Layer 14 of a small transformer language model trained on English Wikipedia (26 layers, counted from 0, width 128). Numbers have three digits each and are written without spaces.
Take only the direct path to the model's output, skipping the later layers: a vector added to the residual stream pushes a token's score in proportion to its dot product with that token's output vector.

Output vectors of the tokens that the questions are about. A number n stands for (n - 500) times 0.0027.
"able": 592328519555434487583439530483525561318538531615367717266360589272507653363458698552409553384303735285389733594396549762440671565496725383500516731500354485476497643459533359449589542345434513565412351672589541708631383570350332276624254548316434431798557668172088544488192489512430333500475476363534404326455500542450611655509413700570574561414462642400348333506505540684289813618662
"ew": 688514490463435743443616308281049472500764600625424587321625691335801474413471568559412451377625461319569485522465491360571328366423303241347478752500521421485398342657352682480603578447638391517309628427575598609576597292368576388644673474510547476635500605592317455454548497511620550428500495565376555448635500406486466485599538353712532567219476716610184304533383533525496500636605
"d": 647616606486565676555622270527486314548515476509379492671636454455528566200481529592621569519457694442443759383441448514368625486359553496560659291500318466324502699405390702339442481297687430440524436631534443348464526431633467525545447331426411607552469564670573779507308365483392532552526494342576242346597347616491562483613287145329576463655495560776408574474482615329619542474500
"we": 560563562480504500541620497492594334565350714506366662504574665354536470532335568470484383628482566215553570474491485468445567589493562333394467500500562504533383368630605864443368699375703536523333312423593535670667703575270439258496249456561647748477614559281485769523544669551366563352461483627566534222479472535909075380548408314523830366529470566524377525524439376438468521620654
"ouse": 573573663401265649521626595571308455508368242677379610603659640233541401346607511496732340563122631403686412550426437657707530515285366675471403291500545383597401512629701374489496496532424576527448675256657553635551373565446420355360407496409609496540296747475404342351386504359640623383407467374464278445319510541641347142508415500396350563492458462590454192560598423557555389650453
"*": 427436475404317614428415469692515344422323471482857304514639448496521283551457424408568540532514445483355526441704442453487525551473350562585473509500539368533467473598416480487454591509393468512506343495445513621511578580391299167486470450567414596366497540459568423553358693401599493668345443655544527539453673428474355394408398446442410390430414518517257307553601481537824473560388
"uch": 610364459425285778482638257574433314598697764497563533648679586233345355362395533548528348543612341484558604595548398707664347562529667403367274558500470590428370570496401409229691713178392536666477450365605593702243551727630467086347612436567586369384357564388242624685588582222466523437450485328383522345362612419662435441681567266438483324429488408530409469480439336840304448615320
"arl": 381627519531455762245424365745196449361763731277516519560593544256559454397599328328742369676438625542645425505491617683649303550413484479462632640500430620345379500640493343543600639680380536491492576359427674394366534515800561230415512623618604677417294640478236269579300289618596482418550466526470419573468631525645237610619405295328740379488477338741429465523525569774216644625439
"hen": 339598288656525733447388462722341221422470613326303514184651657289560603483532281443557441669539298784500564376634424433547362709379608487427448546500456469504472269345415325339753602120425517462616461316621445521674415485468450095531311528440512740651334495545141550630355485770504445425546497631609340611735433650571392693599601583496541166594491772537251571523689390527557545541557
"–": 479395600455537401491521566470429475353443414555453381345507394518502442596449472556512347548416520524472334365700473711386575591574500567437424509500395448405519583599653401429441571420442642435430360650660622343469588425480540356666525430603280343498336455425523493573625620459350465593480483526626484463363536640486396516479363644359448561320467522552340614459539637346470503526631
"wn": 600591708432345756306524350518468382638402512386364604650765632238688627157423639513626877617556903456705243490670469487652484548435787416183513396500385561487462616617446628435549349483526466435597653341350306419567747768489383471618605333489300623292500796504535748658436543500422642525622452562618519295514537478822188385469631414371542388418408658558380389630681530594527558558453
"ision": 469368379536200691587490565496395219731573521530659611425635397275598437477330318388586308616470393417476585356500494403462383590484507402581586440500575451539495544362500574585524447507478586422524427320500552529665621707642448029370288693362290243437400561377232336380516440348387333275249469430611577390525596706663675450481489607459521510233424571714538436582473282326527570560259
"ang": 511557548451562617454682518445447227509470390390348515643664547237533496514567786478500400544389508430546481522296588467558542412416793510439360582500532438513489396424500659370564601311296427458409421629506489698613460538620497292562532592345549579243671580562454606576427524635518572469520513677241429600351472341480670479497318464552527470643500358565677458539516468682644700559494

Each question shows what one neuron of this layer's MLP adds at an activation of 1. A number n stands for (n - 500) times 0.00074.

n93: 333520236373372437674427332619521481457487664467522622409526437388708702361594550583353353401456269660591482516250629320500511510305452406522610763491641251420503425568520407500467332472452449374503500339512551451466423452404564526503354512597702591427524431433526510465477574339510500576370602504544373421437464388457333699446562482667525299517493450486542523650676602456598453479774
Which three tokens does it push up most, strongest first? "hen", "ew", "we"

n69: 491512446440427534503636422457565353494579497613547697391610556492506687497222471484711464719534573506413637364365536437515607421589472695375614455264491615677466509448596411580583156627482464446503400506588477527628556417633497437376599634609468424564559426425651443591491575605457373442312546421556373599534539536470527402528365454358349494469743526658422445457426526570644398595497
Which of these tokens does it push up most? "ision"

n194: 443480381614503256355480597459637644578432521398445635759625469474237570598528658398614319382701548594440494403487672312480636614531278460454736536491589397482465629294658357571698503574563464329548386526444487507403737581546507314555483554356513465556455316435523533572554473556362435554477366457287523659524576550618719520448536464449443637563375573612340507629514570500738310584441
Which two tokens does it push up most, strongest first? "ision", "*"

n251: 577458579567691633522584397594428466533244503438562589427579552686185564503517494646439558396397553433621485490485482557560555590435281538412649550321465728380553667540658293706572413451601415296474646478611469720600633341556393344349494451526485441532520414347330503494574545532474472474494601510451744373698554462581428399365456480345600393630652503413331467433383598364467296484523
Which of these tokens does it push up most? "we"

n222: 533424390525394454587567412650466607494470755467455687432410507725307434415429598624520638484625414539513614530491602623794398490560642533622513735274413441514378443593466509483490404422397532384851618529442421444703506683513381708618454413241472497548480445486487536337602539523399737434382440355685441497463519465432394424557417408406337468588522596476307724496383634434405513285401
Which of these tokens does it push down most? "ang"

n294: 560374462470468479600538255496575316352542543674537503395359771399582547551540473828479448430529714654569342367348465624586382588756461211455375394653559537590489534560432586493386461624538424537525430446410524507518417629691431565758604678378470702351319551477298549667353410372554459596473583708600364449606576568569528741518359595307418326351437473672395586538653630577592675509504
Which two tokens does it push up most, strongest first? "wn", "arl"

n275: 500658396460609311529439331550589431494563217603404536622216634357513513705507494469369592591592468592659336421481407403782571655363576722481662503578513580742520468584503559533497401597471542418617600583558576490354513427458561398487637457470437547548510423543598441375632223529675487610417422493476477484666467384489568237537472453544361551224262594466595390478510566450411731450616
Which three tokens does it push up most, strongest first? "ouse", "ew", "wn"

n163: 536303268587484513510554574374549400604391547467481436530484603565388568571315450517732392547476539435775389379831416529365616618364470429513358471535452659385379299379717478626433576397458490677457673389581453474520522576455293685346396488446587399749608504422633402281516448455436554414414454571590395525570403696590585510399666465600503494585456571490318713554493441375353459381507
Which of these tokens does it push down most? "ang"

n234: 315298543580314629397533486480338445576374335347529328493421483465444414430372490376550386676677229664493557685554525424364288621490531507586471645415348443242594565681665344561431608651668563356575538438497500568618434610644399430490340646528446542658524440434620510467588380444535484483523511351466389526391560421456247493545333603586326362657473395468577418404350577706340623403385
Which of these tokens does it push up most? "arl"

n150: 423477651629437487464400592571488313528419289476561549274513747535500484593483506405503321494565460623441484607604710438634511457399393840454522516592601570369455487346612415635615564678464529472398472320391548272600510486510579634490507607612320264593349745554328308426470543516473396453545410529350500384604572514562446325281447362656584604541297405372503598405574430433553545332245
Which three tokens does it push up most, strongest first? "ision", "ouse", "arl"

n28: 414485415607786546431676352416398345532296581497699557614722687657443500494301642481439390704516644304351437337526430494545495531562514631446485398581319419490386476514318576410381343561365563529559512509470464377472434503599490493491591535541450526438421438457607476604574497491434365531625265404390460509615609552450475478664393544440365575567413491605549428443537477306652671330379
Which of these tokens does it push up most? "d"

n191: 461518327566313557586609536422565725635553292706520414486359396509466453558562426648525633333540534391604536433646465645631264314578393315559568627323424403691645520590697343461471454537655459434482430653453378405783359644435569435496510457586440507531652382378381479329672437497370514546446644583637318677454576365423632311626429443583513305413698493760629597404297386278585409478609
Which of these tokens does it push up most? "ision"

n159: 546697472400408369493541348439431312513401543340230330395490342481459510361427466504595423463395546391503358437457332365490564408246235434690520548495600604376460652357561293607439415483258497357306627568403619706573569455703489480540371341670487392362667339767458714397553699434428655464510542629363620609518462496458468447446291582514305424536401587526405464566336513446342507744639
Which of these tokens does it push down most? "able"

n80: 470546623643728338536453381503390700361509457433571440678675336468354465550478465299424527512362427569539537327577353366560482618644419473342316387668569362261647564486478454500546491569446598421571569391374427561322372289503525367460509534394462474490400713526434539491476485353525571528474549651379585652500542536547527580540567527295474411321305460374560383580611561398409439645472
Which of these tokens does it push up most? "arl"

n19: 433504404504440907316649531372548514336425588673406460504420451412357621341485654492344455447381484727463584478394452621507551410538617337463489613436493429568585310475450539421378748578643504442306765677619662508415529398802600423576515630626301375563573575391500485536743648489515242443410528516206534356394496368610320311397346513481332282488647588737485284373534589450650471336326
Which of these tokens does it push up most? "uch"

n99: 372556655565523520484672622503457412525543604533535400419542667634757428381672563548441359575669468575594611690534650529607424329779636578484386384314448542259497535602467326450483592459609523531664438468747506510398677676503347591591484543540328475515466723376477464589474273448524337328405465762601572481616490342529585566577493592540309394395589425558523276500567385431570572504507
Which of these tokens does it push up most? "uch"

n145: 470443480459344395646612701306538568557531517405422570330523610629348695468382575486628524333660401325367303530526420659374436497507522393477572388625573529471670607433493564698490422529540593658387532464467412622503599599405570446628400697434538283617382289672513446333638433523614480425565329522493527565425550677526600732704539488417680687549234669328544198673408615552434568466500
Which three tokens does it push up most, strongest first? "able", "ision", "ew"

n205: 474431622339346619378516537613558444537526430503494526517551483453545301395476406528683582419470532477574568592404458500732520690599308630487522506707500583667655450556463640530447727506429323360487503358494557658503612524679524526697334654601456582434662642642669507344317396500466385579427574662567585273669487210608535560530652494711586436453260593323402330339414556409579469488514
Which of these tokens does it push down most? "–"

n29: 679591487500415802526437360464410317527395420497617423704465526479602599578410372517526422417443638617391503497448399625442438487434482416525541414281557428417550544460344364493298546423322427442579457450618528271668519651433443601400306463327525472413510395539668542620383471449347500297374602335616607560451577660279506326770503377553509668594676380622490487262348451674512416377402
Which of these tokens does it push up most? "d"